Layer 6 of a small transformer language model trained on English Wikipedia (11 layers, counted from 0, width 128).
A neuron adds its activation times its output weights to the MLP's output. To switch it off is to set its activation to zero at one token and run the rest of the model.
A neuron's activation on a vector x is squared ReLU(weights . x), where the dot is the dot product.

Input weights of the MLP neurons that the questions are about. A number n stands for n times 0.0036.
n22: -21 31 2 0 -11 31 25 4 6 24 4 1 -9 37 7 -23 -7 12 -26 -9 -24 -29 -29 -4 14 -2 7 17 7 -7 25 68 7 5 -7 39 -6 -4 -16 -49 -9 -32 -61 -12 -1 -24 -74 2 -35 -36 -24 38 -23 0 19 0 8 -24 -26 -20 30 24 36 -13 23 10 4 17 -25 -19 -8 24 -5 -22 30 -9 35 -13 23 18 29 11 -18 34 -9 -1 -11 -50 45 -30 -3 -4 -30 8 -11 -16 21 -34 6 -19 -17 12 32 43 -11 5 12 1 -19 28 -8 -38 -9 0 27 0 -68 2 3 30 24 -33 -54 -13 38 18 16 56
n36: 28 -12 47 -8 17 1 -17 1 29 -4 -13 -13 18 -26 1 -38 49 -14 -11 23 29 -15 21 6 23 44 -17 -7 -43 -3 19 17 18 38 -3 12 -8 -15 1 -6 -28 14 -52 17 -29 34 -12 23 -22 0 35 9 -22 5 -4 -8 -26 -3 45 -65 -19 16 22 -3 6 10 -30 -3 29 -17 -37 36 10 -2 -15 7 13 -9 16 14 7 -22 11 -28 -31 -1 -27 5 21 -25 -17 11 14 23 -1 -5 -1 -46 -30 22 -46 2 37 41 -37 28 34 -4 9 -2 17 -33 5 -2 25 0 -5 -43 43 13 -1 -3 -38 -10 -5 -23 -15 -20
n37: 41 -1 18 52 21 12 11 -11 29 -21 34 -34 29 -24 6 4 3 35 -42 4 -44 -17 17 -11 33 -5 10 -37 -10 10 16 -14 -36 -4 13 20 -52 13 -15 6 -3 14 -7 -22 28 -7 -19 -55 -38 -40 10 56 -69 32 -1 -5 -11 -17 -42 20 24 28 -31 -26 -53 -6 -19 19 -18 3 19 21 -3 91 -44 8 -15 -12 2 2 -3 21 -11 -23 -2 21 -8 34 41 -64 0 30 -22 17 -26 -26 7 -18 2 3 26 8 -20 77 40 -16 -20 19 15 -71 -1 -38 -32 5 3 -35 14 42 -9 -10 11 -14 64 -8 19 -16 -6 56
n65: 43 -1 -6 -2 39 -23 -8 -28 18 -30 53 0 37 18 -30 -19 -15 -16 53 -30 -6 21 -10 -17 49 -13 -94 -27 -5 5 9 -18 41 47 61 6 -10 7 45 11 -5 13 -48 -46 28 9 -41 40 5 -6 -25 -8 31 -35 -10 -19 11 39 -1 -26 -16 -18 -29 -16 -13 -35 32 -34 21 -1 -30 -12 -29 30 -47 15 -19 -29 62 -31 14 -2 0 30 -7 -18 29 41 4 -14 34 27 -18 -34 27 -42 -11 -45 1 2 -63 27 18 -18 93 -40 -15 36 29 -1 -18 22 -26 45 -29 37 -17 3 -31 -6 1 4 -31 -17 5 65 -58 -2
n81: -45 -6 42 27 -16 -40 12 -9 -17 18 -24 -4 -3 -11 -1 -8 7 12 -35 -33 -19 -30 26 -13 -35 7 -8 27 12 0 8 -29 19 4 -13 3 27 -24 4 -8 -21 3 26 16 -56 12 1 8 -18 -6 62 11 10 10 -28 -19 9 -22 -39 -21 29 6 26 -12 9 11 -26 15 42 5 -26 16 -25 24 -20 -27 -2 -28 18 -18 22 18 5 -28 -14 19 -24 -24 -19 22 -29 -3 0 23 -1 -42 44 -31 5 -36 -4 -14 -20 -13 12 17 4 -18 1 60 37 -11 -19 15 11 36 11 23 -7 -9 15 -36 -69 19 24 62 4 -17
n116: -23 25 -33 -8 13 11 6 -5 -29 -14 7 29 -9 5 -45 -28 6 33 71 -35 28 19 44 4 -41 37 -6 13 -13 -33 31 -44 13 35 31 45 -5 7 4 -3 -13 25 -37 18 -8 8 -7 -30 14 11 29 -10 20 32 18 -5 33 -4 -14 -39 -11 9 -17 -28 18 -32 5 -17 -27 -41 -62 5 -14 -1 37 22 28 2 47 -10 17 42 -46 15 6 -43 -18 0 43 14 62 -22 11 -18 -8 -28 22 -10 28 -46 33 -4 -3 -22 -10 18 19 -5 36 -16 48 11 -10 -31 -33 -31 -10 38 26 -8 -15 12 -2 12 33 -23 1 -16
n120: 18 28 -9 6 31 -7 -34 9 28 -32 -27 -31 10 57 -13 -12 5 -3 8 -24 -21 7 6 -11 26 4 -41 16 -39 -2 -15 20 -32 4 -4 -32 -23 -37 8 2 -8 14 15 -18 -33 2 -24 -20 -18 15 13 52 -11 8 57 -2 -12 -36 13 10 1 14 13 9 40 31 -66 -4 18 24 -23 -39 32 32 -28 42 3 -19 -11 15 -29 -27 -13 16 17 27 -30 -18 14 23 10 34 23 -30 3 -81 -14 56 -16 -34 -20 -16 26 -33 2 5 37 11 26 27 33 -59 -22 13 22 -37 -26 -3 0 41 4 -2 -45 15 2 11 -24 -2
n196: 18 37 27 -17 34 -24 -21 16 20 10 2 -28 -14 26 -2 8 50 -21 -11 -24 8 14 -12 4 30 -4 10 -11 -38 21 32 32 -14 18 15 -3 -31 44 3 -19 -18 -15 -22 -2 6 -32 -7 6 -22 19 1 22 -9 26 -43 15 -18 10 -23 -1 -36 59 28 -25 36 19 21 -27 9 -15 -41 21 15 -5 13 -4 26 -6 21 1 -9 18 -37 36 15 -19 -22 -8 -32 -5 4 47 -25 14 7 17 3 -9 0 -7 -29 -7 -5 17 -21 8 -3 -26 -17 37 15 17 18 17 -11 -4 -57 60 -17 21 47 -15 -33 32 -35 15 -27 -11
n222: 1 -19 -14 23 -19 -13 16 -9 -25 24 -16 3 -29 -26 15 10 22 -20 -8 -5 -17 -8 -14 13 7 -9 20 -13 -1 25 -15 0 -18 -4 8 -18 -2 -28 -28 31 -19 -6 28 11 17 20 31 -6 18 12 -13 16 24 -9 -2 -1 -16 10 25 11 -23 -22 -9 9 -14 1 21 -4 -9 5 9 -20 -12 -5 13 1 -16 3 -3 16 2 -16 -26 2 -1 -46 11 -14 22 11 -30 16 4 11 -28 16 28 -2 8 29 15 -18 2 -23 -6 6 -25 -2 -18 8 3 -10 33 -7 -34 -2 18 -14 -13 -10 -9 28 22 16 -2 -4 27 -18

Output weights of the MLP neurons that the questions are about. A number n stands for n times 0.0027.
n22: -16 12 -20 15 24 30 -7 -9 1 27 8 -46 16 -28 -47 -12 40 -11 -18 3 -16 -17 -91 -6 24 29 -5 31 -29 -23 2 -12 11 3 -15 1 8 -33 5 2 -7 -9 -20 -33 -31 -11 -17 23 50 -32 -13 49 -8 -30 26 21 6 5 -27 20 51 26 26 0 -19 -1 0 35 8 15 62 -41 -9 18 5 -11 -40 16 56 52 -14 -42 3 -16 7 -2 -36 15 1 -25 -11 -30 -23 21 -29 3 -12 11 -2 9 -7 0 28 -11 17 7 5 6 35 20 11 8 2 23 22 -15 20 6 -21 -11 39 -23 -9 18 8 9 3 -1
n36: 13 15 -14 -2 -23 -20 -14 -67 59 -14 5 -23 -18 27 1 -32 12 11 38 -1 8 -4 0 20 11 -30 19 -5 -11 5 7 -19 18 19 -12 -41 -50 7 17 -35 2 -14 52 -4 -16 13 -8 17 -32 49 -50 32 1 7 24 -37 45 -11 13 26 1 3 1 16 6 14 11 22 31 -30 -27 8 -2 -4 44 10 -4 7 14 -7 -1 32 -65 -48 19 -55 2 -9 36 -2 -39 35 -11 -16 -12 -32 -15 56 -6 -24 -30 4 -12 18 15 12 -12 19 5 24 28 24 38 -13 -33 0 -15 -9 47 3 11 18 -24 -60 29 0 19 -40
n37: 58 66 -66 -34 -47 -46 23 21 23 -24 8 -9 -8 45 -3 8 46 -10 -34 -30 11 21 31 23 14 -13 -70 -3 21 -36 15 -53 -6 -18 -36 33 46 23 13 -7 -22 -51 6 -16 -15 -28 -19 -52 -20 22 15 22 -56 48 -5 -10 16 -49 5 41 -22 8 33 16 -36 35 19 -4 3 -15 10 1 -21 -20 -33 -35 64 -37 30 -3 32 25 -25 26 34 -16 -29 17 -12 2 -8 9 12 -39 -2 42 1 69 5 17 -61 -32 33 36 -4 47 11 -12 -31 35 -16 -42 -6 -8 20 20 -32 18 -21 33 -32 -7 -12 -9 2 -14 -23 18
n65: -11 32 12 47 22 29 -45 31 -4 -19 27 7 20 10 17 -9 -59 60 -16 -52 -16 76 19 -57 -29 -20 -10 -12 -22 46 -24 -39 -45 27 1 3 -12 6 19 16 -14 -14 -1 -18 32 38 -23 53 36 -14 23 34 -29 5 -53 46 -28 -7 -20 -25 45 -4 -13 18 -27 -33 -2 71 -52 52 31 -76 -23 -5 -14 -28 0 -10 21 53 7 -77 -36 -11 79 -53 -6 70 54 -35 13 -59 -6 18 32 57 24 42 4 11 8 -33 -38 8 -10 7 19 -24 9 2 -6 38 -4 16 77 -19 -4 6 -42 -24 -15 -34 -15 8 -22 -10 -37 23
n81: -25 -29 -54 -21 -5 -4 5 -2 5 43 -27 -3 -9 35 -14 -11 -11 20 18 43 23 11 -48 -23 27 25 -15 -15 9 15 -2 30 -30 6 -2 -40 42 -7 14 14 -18 -25 -46 10 23 8 28 41 34 -6 -43 12 27 -10 -27 -15 -17 22 -20 3 30 -44 -1 0 4 -27 30 14 16 -23 0 -26 43 -9 15 -16 -13 -40 5 16 -6 -40 20 -9 4 -44 -6 8 -38 14 -2 28 12 7 -32 -47 -30 35 -19 -53 35 22 57 -14 -20 -2 36 34 -24 7 13 20 3 25 23 -12 -6 39 -14 31 -5 20 18 -8 -12 19 -1 17
n116: 23 -46 -5 4 10 -17 -34 32 23 -35 2 23 17 25 8 -29 3 -59 10 11 -11 50 -12 -19 16 -24 7 11 -32 31 -7 -27 -1 24 -16 -7 -21 -8 43 22 14 1 -15 13 26 -42 6 -20 -7 -7 -18 9 20 1 59 -34 0 8 -50 23 54 -47 -70 26 -1 21 5 -24 -16 -1 -55 30 42 -3 6 -29 67 -3 -60 -13 -40 -39 18 -2 32 -30 10 -31 17 3 -19 18 -4 7 11 -4 -2 44 -25 65 4 3 -2 -35 23 -4 16 -2 -46 12 -66 1 14 -22 6 19 19 45 33 -19 20 -26 42 30 31 17 -44 2
n120: 32 13 5 48 -41 -4 15 -36 -1 -33 -30 0 5 -30 -26 -31 7 -16 -33 20 -34 -21 -67 -18 -24 -6 8 1 -43 -17 -37 20 -9 -8 -19 19 -18 8 32 45 15 17 54 -39 -9 -50 38 14 50 -35 -9 -25 29 10 5 48 -26 38 39 -48 96 1 -35 19 -6 -2 25 3 7 24 29 29 -6 14 -38 20 -4 13 3 51 -7 -49 12 32 17 17 8 -8 -10 46 -31 29 14 -11 25 -29 -15 7 -19 -3 12 22 -8 -10 4 -3 11 2 2 -40 6 7 -17 13 42 -3 13 -14 -22 0 4 -25 -10 2 14 30 22 -14
n196: -16 -13 17 -39 6 -29 45 23 13 37 1 1 -1 -15 41 -23 22 -13 -8 38 30 29 -52 -14 -8 -19 -37 -8 -14 -4 -28 25 -6 14 -8 -7 -2 -28 1 -18 21 14 5 -36 8 -8 4 55 17 -60 18 14 30 -9 -13 -26 38 15 -31 25 33 -19 3 20 -13 11 -12 17 33 7 8 -21 -19 -23 -22 -13 14 16 -22 29 40 -26 -16 -11 -25 -31 -23 22 -4 27 13 -18 -38 -9 -10 26 -2 4 -1 -1 3 3 -34 -7 49 39 -46 -36 32 -5 -28 12 7 10 -44 74 -33 -6 11 26 34 -17 -12 -9 34 12 3 -23
n222: -6 30 9 -23 8 13 -29 7 5 -43 8 -17 69 14 -20 -21 -12 27 5 16 6 3 -6 7 2 24 -28 22 6 -38 17 5 8 9 7 12 -8 10 14 -35 13 18 -17 -17 -3 -19 -32 -5 -10 -17 11 -4 -33 2 -4 2 -1 -15 -22 -8 22 19 7 -17 0 -1 -10 6 26 -6 -13 19 15 16 -7 6 2 0 14 -21 -17 21 18 7 -5 27 -4 11 -14 -32 25 -2 -3 -1 24 -31 -22 13 0 -34 -20 7 7 12 20 -39 27 -4 25 -8 -12 -11 -37 28 24 0 -26 10 12 -5 10 -17 -32 -22 8 14 -20 4

Each question names a token from some text and the token that comes next. It shows the vector x that enters the MLP there. A number n stands for n times 0.1.

Then comes g, the gradient of the next token's log-probability with respect to the MLP's output, scaled to length 1. A neuron's effect is roughly proportional to its activation times (output weights . g). A number n stands for n times 0.0039.

"16", then " a"
x: 7 -10 18 -1 8 7 1 8 10 6 -26 -33 -9 10 13 -7 5 -22 12 5 -1 -5 -36 -29 10 -16 4 -13 5 20 -9 -18 1 -10 -17 -10 -8 1 -7 6 3 -7 10 -24 -3 11 25 4 -14 -7 2 3 0 12 -1 4 3 7 -16 30 5 -3 10 16 19 7 11 -14 9 7 5 -20 0 -6 -21 -9 -10 -1 -6 7 35 -2 -13 -1 -13 -10 -4 7 -7 3 -27 12 20 -14 -10 10 22 11 0 -13 2 -6 3 -19 3 -15 7 13 26 6 12 -3 14 -13 14 6 14 14 -1 8 -3 -24 -8 4 -1 -9 8 2
g: -17 2 9 -37 -4 8 0 5 27 25 -18 6 -29 -6 -2 -26 36 6 19 18 12 -15 3 -8 20 -20 -8 -18 -29 -2 -2 23 -17 9 11 22 -29 44 -10 6 4 5 25 -14 -52 15 3 24 -40 -57 34 -2 -29 14 -22 -22 20 32 54 2 -10 -12 -23 -27 -25 -5 21 -11 20 15 -15 23 4 44 -44 9 28 34 2 15 -1 -16 -34 -18 -17 -4 -26 25 25 18 40 29 19 37 -12 12 -41 10 -4 19 -20 -2 -6 25 -15 -10 -36 -34 -2 -36 5 -28 -21 45 -29 26 15 -26 28 16 -10 14 2 -2 -17 -28 10 25
Which neuron, switched off, raises the next token's probability most? n81

" who", then " were"
x: 23 -10 -16 5 -7 -5 -5 -8 1 2 1 6 -30 8 28 -1 7 -24 -15 -5 1 -8 -29 3 12 6 2 -11 3 11 16 -16 7 7 -18 -3 -4 -18 -1 -12 16 -13 -14 -15 19 3 5 -8 -14 25 19 -14 31 0 -6 4 -9 14 25 4 -2 -10 16 7 -11 7 -16 0 11 -3 -6 -1 27 -11 5 11 8 -7 -9 19 18 -31 -10 -6 -17 -7 10 -10 14 -8 13 19 7 -2 -35 -27 -5 -9 17 -12 -19 -9 -4 8 -15 0 -12 22 5 -4 7 12 6 -2 -7 1 6 -7 9 7 16 -2 4 33 -5 -6 -3 9
g: 15 -36 29 13 7 -15 9 21 -3 1 -6 -37 18 13 -15 15 9 30 26 3 3 -7 -2 36 26 -10 -19 12 38 -14 36 20 64 13 18 15 -37 12 -28 26 -45 -19 -33 -44 1 9 -1 2 -24 21 -45 -15 24 -12 -42 -34 -39 -5 31 1 -1 -34 7 40 16 40 34 -4 15 -11 -41 -12 9 -10 15 -8 -33 8 -4 -11 13 -12 -45 5 -56 5 11 -19 -6 20 -25 2 26 -13 10 24 24 -1 1 -7 23 -1 -29 4 21 4 10 11 30 30 -40 19 -8 -22 -4 10 -8 -24 18 2 -44 -2 -1 -1 7 -5 -28 22
Switching off which neuron hurts the next token most? n36

"vi", then "d"
x: 0 -32 -12 -20 2 -17 16 13 0 14 16 7 5 13 -3 19 1 -14 4 0 -7 -12 13 -5 -5 -5 -5 -9 11 12 2 -3 12 -5 21 -3 15 32 -17 -4 3 -11 -6 -11 20 8 23 -9 -3 10 -5 18 -13 -9 0 8 3 1 7 17 6 -3 -13 15 -12 -21 -3 21 -30 2 0 -15 -10 18 -10 13 -10 -12 -31 -8 -1 7 -34 -7 -5 -14 15 -8 -12 5 0 1 -13 -21 13 3 19 12 -7 2 19 1 5 -19 1 -4 -15 -2 6 -4 17 -14 12 -15 -2 -8 26 45 -3 4 7 10 -1 -1 17 -1 0 1
g: -20 14 -5 -8 8 -20 -12 3 8 -5 1 11 -25 3 -8 -19 4 -12 8 14 -3 -49 4 12 29 -9 23 -1 0 1 -11 -13 -3 -14 -14 -2 14 8 -42 -19 -28 -39 -32 -18 -30 -5 -15 -8 6 8 -22 -36 45 -15 -16 -6 0 11 40 60 5 -13 31 -23 2 32 26 -28 26 -21 -4 13 38 51 38 15 35 -19 26 21 -37 11 1 12 -8 -29 5 41 27 12 -4 2 10 -25 7 48 23 -13 40 -8 -4 -11 33 18 22 43 -13 3 -53 -12 8 -13 -38 -21 -34 -36 -4 -12 6 5 -3 52 -5 -16 -19 20 -31 -3
Switching off which neuron hurts the next token most? n37

"ter", then " "
x: -20 20 -7 3 -21 -17 17 -4 2 22 -5 20 -6 -18 -8 -4 4 -27 -7 6 -19 -16 -5 36 -10 0 15 0 11 -2 7 -17 -7 5 20 14 15 -13 -16 12 -15 8 -18 -4 0 -3 -11 -3 8 5 -5 -20 13 -20 -3 7 0 -12 10 9 -22 -7 -12 20 17 -2 -6 13 14 8 -28 -22 -6 5 2 -5 17 5 -5 16 13 -25 -1 -8 9 -21 8 7 19 7 -3 -5 -6 1 -13 1 19 2 8 -13 0 -11 18 4 -11 4 -1 -4 -13 9 1 9 13 5 -25 22 15 12 -7 10 10 -4 10 4 2 10 18 -11
g: -6 -25 19 -10 34 -14 -20 -8 34 -16 -35 0 -2 11 23 32 24 -20 23 -15 -43 -11 -14 12 34 13 21 15 -2 24 29 24 -27 18 -61 6 -5 -10 -26 -8 7 -19 -8 49 -30 22 -18 -26 -42 4 24 2 27 7 7 -32 8 9 17 14 -2 10 25 24 4 -2 8 -18 3 22 5 38 1 32 -17 10 -7 16 -14 -28 -12 -31 -11 -11 0 4 -19 -24 -14 -7 28 23 26 -6 -36 -38 -19 -17 -26 2 -46 1 -5 40 -15 10 10 -17 4 -20 6 -22 -16 42 -29 -1 28 18 49 26 -8 15 36 8 39 -26 -48 -33
Switching off which neuron hurts the next token most? n116

"s", then ","
x: 10 -8 2 1 -14 -9 21 25 10 12 -6 14 -14 -6 11 -3 3 -18 -14 2 -1 -10 -12 2 -19 -4 8 8 -5 -7 -3 11 -2 -3 -23 6 -5 -4 0 0 -13 -16 -3 7 19 21 19 10 -2 -7 -20 -15 17 11 -9 -7 4 -16 41 14 -17 17 21 18 -2 15 7 -11 11 22 -8 -1 21 -13 -8 8 -10 29 -23 17 18 -13 -2 -14 -7 2 -5 -22 2 -5 -15 3 4 15 -34 28 11 2 17 5 -23 -13 0 17 -11 8 5 -7 3 13 -17 2 4 -3 -14 4 6 -10 10 10 -2 7 1 -10 -16 -15 -3 -29
g: -2 0 3 8 -25 7 4 13 -25 6 14 17 -3 15 38 -29 21 -17 31 16 -3 44 33 13 32 -4 22 -11 17 -9 -2 6 -28 16 -38 16 -6 20 -22 0 -24 0 34 24 24 -6 -16 16 19 -5 -28 10 8 -26 20 -4 38 -8 -8 19 8 -51 -3 12 -4 -31 11 -13 -2 -9 4 -60 36 4 -59 19 5 21 -6 14 -19 -37 -20 -50 -8 -32 14 16 24 -4 -7 -17 -11 -26 9 17 -31 1 16 -11 16 -1 3 -38 18 33 -27 52 -12 -20 21 -41 25 25 -11 14 22 52 -45 -25 33 2 -3 -12 -19 -30 -14 -12
Switching off which neuron hurts the next token most? n36

"we", then "s"
x: 9 -24 -7 -1 -1 -30 0 0 -1 36 18 8 -9 -1 12 23 2 -11 19 -32 -4 -7 -3 18 -6 15 4 -19 -22 -4 15 -14 3 4 17 -11 19 -8 -6 9 -1 6 -14 -9 -4 9 17 -8 0 26 -5 -2 22 -7 -6 -4 -10 11 1 -7 -16 0 15 -17 -2 -5 26 -9 -17 6 2 -1 -11 -5 11 5 -4 -7 -2 23 6 -40 3 10 -13 -30 -1 -3 24 13 13 14 -15 -6 -12 11 28 -6 -5 6 9 3 3 -14 1 -21 -11 9 -26 12 18 -14 8 10 -3 3 32 9 0 7 -2 -5 -9 -2 -5 5 -4 -9
g: 37 18 -15 -7 11 15 -24 54 -24 17 35 9 29 -7 -29 20 -3 -6 11 31 5 -5 21 -5 -3 -25 4 -2 -12 40 28 -39 16 -24 12 -39 27 -29 32 28 -23 31 -20 16 -6 -29 27 -2 19 -39 -35 22 26 -21 10 4 -8 -12 -8 -7 1 -22 -6 25 -24 27 -1 -22 3 19 -2 -46 -42 12 -12 -11 -10 25 -6 16 37 -24 -14 -1 14 7 18 16 41 2 -12 -22 23 -18 45 -54 30 -2 -28 -9 30 7 -52 9 11 -10 16 0 30 -10 23 -50 -36 0 -11 -24 -18 12 -32 -3 -1 22 -1 -1 -26 -8 -3 9
Switching off which neuron hurts the next token most? n65

"ley", then "."
x: 6 7 12 13 11 -20 0 0 6 11 -6 7 -28 12 20 -8 8 -16 7 -12 6 -6 1 -12 6 15 31 -6 1 9 8 -31 -20 -4 0 -17 -9 -1 -4 7 -12 6 5 18 -12 4 18 -1 -2 -12 -2 -1 27 -2 9 -7 -9 4 28 27 -17 -21 10 9 8 5 8 7 -11 -2 -4 -2 -1 -18 -15 16 -17 13 -6 8 9 -35 -8 -15 -1 -9 -10 12 13 -14 -16 17 -5 6 -40 20 3 -18 -4 12 12 8 15 15 8 0 2 -11 -24 -2 13 4 17 -24 -19 9 13 -22 3 10 -11 -2 -10 21 -7 -10 22 0
g: 30 -31 23 15 13 11 -22 -11 5 12 -20 -1 6 -2 0 5 19 14 0 26 58 12 14 -1 50 -16 8 4 6 40 -30 -16 13 30 15 -7 -28 16 33 -1 -48 -10 6 4 -74 28 -22 16 30 -7 -58 21 -60 10 -12 -17 -6 -43 13 20 12 -13 9 -22 6 -17 8 -3 -32 -54 0 -14 -20 -6 21 -3 -19 -13 22 -4 -9 2 -8 4 3 -26 -32 -26 -29 12 -15 -34 20 35 13 -8 -7 40 36 38 -18 15 -4 20 -12 -10 2 14 13 7 7 -12 5 -17 -7 9 32 24 -38 -3 17 16 8 -2 2 19 -44 -1
Switching off which neuron hurts the next token most? n36

"\n", then "H"
x: -5 -1 -4 2 -5 -5 -7 -9 1 14 6 -21 -7 1 5 -16 3 -22 -11 -1 -3 -17 -83 -13 -3 -5 13 -1 -10 -5 20 6 17 4 -5 11 -13 -5 -8 10 -10 -22 -3 -1 4 -16 2 5 4 -4 -3 16 25 -18 15 19 -1 9 3 2 23 1 18 23 2 8 -15 18 5 17 14 17 -12 -7 5 -11 -7 -6 5 30 0 8 -12 8 0 -1 -4 -5 -2 -15 -5 -30 2 -3 -26 8 17 -10 8 15 -3 -15 12 24 -5 4 -2 2 7 1 -5 -4 8 5 6 18 6 2 -5 -1 -10 7 -10 5 1 8 9 5
g: 30 31 -11 1 2 26 23 -47 6 8 42 -2 6 -17 -57 -13 -22 28 -21 -7 26 -13 21 -35 -3 -29 -22 19 -6 -12 22 7 16 -2 -25 7 9 15 -52 -5 -3 10 -25 14 -27 24 -17 -7 6 6 -10 7 -44 8 2 -2 -20 1 31 9 1 26 20 -26 -20 1 -51 7 27 -12 -7 -30 -10 30 -49 12 32 -21 18 2 -3 18 -12 6 -12 -24 -33 -37 49 0 -3 -23 -5 -21 54 -12 8 -23 -4 20 -3 22 33 -22 -11 28 -2 43 -24 -5 14 11 8 28 25 -42 -40 -4 23 32 2 -16 13 17 30 29 -5 15
Switching off which neuron hurts the next token most? n22

"ally", then " named"
x: 4 -20 10 11 5 -19 6 2 3 21 -16 7 -30 3 13 -3 18 -6 -15 10 -22 -9 -15 13 -14 -3 11 10 0 8 -4 0 -4 -3 -10 -9 -13 -1 -11 6 -6 15 3 24 7 4 6 10 -25 -1 7 2 12 5 5 7 4 13 14 -1 -3 -15 -7 37 -24 -3 3 4 18 10 -3 -3 4 -11 -8 -14 12 0 -20 15 -9 -5 4 -4 -21 -18 -9 -20 -4 -14 -9 26 7 4 -43 -36 8 13 17 17 -16 1 24 6 -4 13 5 -7 -3 0 -8 4 12 -13 1 12 7 -9 20 -1 20 9 10 -26 -5 3 0 -15
g: -9 13 -15 -21 15 8 20 -25 5 5 -27 -16 -7 14 -8 -14 -40 -4 -29 -32 8 -15 9 25 8 72 15 -30 16 27 -15 19 -29 -14 6 15 17 41 42 -21 7 -15 -10 0 10 12 -35 -1 17 -7 24 -9 -21 -15 -3 23 29 -21 -25 -2 21 49 -21 -32 -24 3 -27 -8 -42 59 -19 3 35 -14 11 16 13 -12 -4 -40 -18 24 5 19 -40 6 -2 -28 -8 -46 50 -20 4 -1 22 -36 50 -21 28 -10 -14 0 19 18 -24 -44 23 26 5 0 11 -24 -19 24 6 -16 25 -18 16 -17 13 15 11 -1 -3 14 13 8
Which neuron, switched off, raises the next token's probability most? n36

" consider", then "able"
x: 1 -11 -13 21 -12 -13 -11 22 -9 13 -4 18 -30 -7 4 -4 17 -24 -9 -15 -2 -17 -39 7 4 15 -4 22 -7 4 0 -7 20 -12 -9 -7 19 -10 -5 -28 -8 14 8 4 1 0 -22 -8 -9 -15 4 8 9 -19 13 2 -2 -1 2 3 -1 -14 13 14 -2 15 12 3 -7 8 10 15 -12 5 -15 -33 22 16 -5 25 13 14 -21 -11 12 -6 11 14 9 4 -16 8 -2 -23 -25 5 14 4 14 17 -2 4 -3 16 -14 6 -3 -1 -21 7 -2 -8 -4 1 -13 7 19 16 3 1 1 8 5 -14 3 23 -6 -6
g: -22 42 7 1 -32 -27 -19 -3 6 -13 12 26 -9 37 -8 -23 -14 0 -15 -10 -1 -16 -4 -39 11 -15 -12 49 -43 9 5 -42 -10 0 -19 -2 5 0 -10 -8 -5 8 -20 -13 -6 -9 -17 8 -1 23 44 29 33 46 -8 7 5 4 -8 -10 18 7 16 -9 37 -35 -12 30 14 8 15 -1 13 -35 42 12 -16 -52 -11 10 -25 24 0 4 -14 -7 20 21 -22 16 -11 -3 40 -52 -25 -19 -44 39 -28 1 37 -14 -34 9 -44 30 21 3 11 40 40 13 -12 -6 -8 -3 35 -26 -4 -10 35 -20 -20 -13 34 35 15 -11
Switching off which neuron hurts the next token most? n81

"\n", then "-"
x: 2 0 -2 -5 -4 -4 3 4 8 14 -11 -26 -6 4 15 -8 0 -19 -1 -2 -4 -24 -81 -12 -6 6 20 -1 -5 -12 7 12 13 2 -5 -2 -3 -5 -4 4 -5 -18 -4 -1 23 -12 -11 0 1 -1 -10 16 9 -11 24 14 -15 4 12 1 18 -9 16 5 6 8 -10 12 -10 10 8 15 -5 -15 7 2 -9 -6 17 32 21 2 -10 7 -3 -6 -7 -2 -1 -28 -1 -20 -4 -3 -37 -10 13 3 12 13 10 -14 16 25 -13 4 -3 -1 7 9 -8 -1 13 4 2 14 -10 -6 -3 3 -2 10 -3 14 -7 0 17 4
g: -18 8 26 14 -17 -6 31 0 33 -1 -10 -5 -34 7 -20 -23 -34 3 3 -39 -9 -4 -3 -18 -37 -18 1 21 12 52 19 -44 46 -38 -8 -39 -4 -8 29 41 12 -4 -7 -17 21 20 -7 51 3 -39 32 -22 -1 -48 -6 8 4 51 -38 31 -15 49 14 30 -11 6 4 0 -14 -4 -35 -18 -34 -3 26 10 -16 20 -1 -33 -5 -18 -1 6 -4 17 31 1 40 -38 -31 -7 9 19 17 12 -11 12 -10 -25 23 -24 6 -19 21 13 -8 29 -27 4 7 13 -4 -25 25 -6 27 14 -42 -16 -2 8 35 -1 -16 16 7 -1
Switching off which neuron hurts the next token most? n22

" 2011", then " sp"
x: 10 -12 20 4 -3 -9 -13 2 11 -6 -20 -25 0 7 15 -5 22 -8 12 10 -28 -13 -33 -22 5 -1 15 1 2 -1 -12 -5 -1 14 -5 -8 4 -5 7 16 -13 -1 6 -14 -4 28 19 19 4 13 -13 7 20 -1 7 1 -3 -9 -2 12 20 -14 0 -15 1 -7 15 13 -3 0 -3 -3 -1 -12 -1 13 -6 -15 -29 29 13 -28 0 -6 -8 -11 -17 -4 1 -18 -42 22 7 -3 -18 -2 29 12 14 -9 -3 -5 8 -6 -20 -3 -6 5 17 -15 20 -4 17 8 12 14 -6 0 6 5 12 -15 -4 -5 17 -3 -2 -12
g: -6 -3 7 13 18 7 9 20 28 18 16 -8 -43 -23 21 -14 37 -8 -6 -7 21 -43 -8 15 -33 25 9 26 -2 30 26 3 -6 -18 -17 15 -13 25 8 3 -10 37 6 -35 12 34 -31 12 -17 -23 13 -10 -7 9 -4 -7 -28 -15 27 -56 -10 -35 24 25 -13 17 32 15 10 27 -6 9 -5 71 -10 7 45 -14 -13 -40 28 -13 -45 -9 28 -37 -20 -16 37 5 11 4 25 -28 -9 -37 -6 0 6 15 -16 -5 -18 -32 -25 -15 27 -39 19 15 -16 -3 -29 11 -5 -10 4 -18 31 -38 24 31 25 -34 12 -11 19 -31
Switching off which neuron hurts the next token most? n36

"vel", then " and"
x: 22 -23 1 5 -22 -7 17 3 -3 12 6 2 -9 -22 4 18 8 -16 9 -8 -10 -15 6 19 15 -5 14 -30 -2 9 17 -17 -4 -6 14 -22 31 -12 2 20 -15 -7 -13 -10 12 1 7 5 0 10 -4 0 18 -8 3 2 21 -8 -3 4 -1 -14 36 12 0 -30 18 1 -6 -10 8 6 -5 -5 -17 2 5 -10 1 14 8 -15 -13 7 9 -11 5 25 3 -6 2 0 -16 -17 -32 0 25 -8 -2 11 0 0 -3 -26 -3 -5 -15 4 -23 -2 15 2 12 1 3 3 28 13 -8 -7 7 11 -6 -7 3 10 -1 -35
g: -17 17 -14 -17 24 -5 -17 -26 43 -23 -28 -9 24 -32 -12 -28 20 -7 25 23 -18 -6 35 6 -25 -12 35 29 -4 11 35 -28 -2 -12 26 -1 -5 8 8 0 19 -19 -4 38 38 7 -19 -43 11 56 2 -16 -20 -2 39 -19 15 -44 10 6 -37 14 12 33 15 5 29 -11 15 -8 7 27 9 14 26 -20 1 -19 20 37 -17 -4 -5 -19 -2 1 -53 7 -11 -6 7 8 -8 21 40 -14 -7 -21 45 -5 -2 14 18 -2 -38 -45 -22 -9 -29 24 37 -16 -26 14 4 -11 -16 15 40 19 -18 -1 -31 -12 -45 -49 -10 -10
Which neuron, switched off, raises the next token's probability most? n65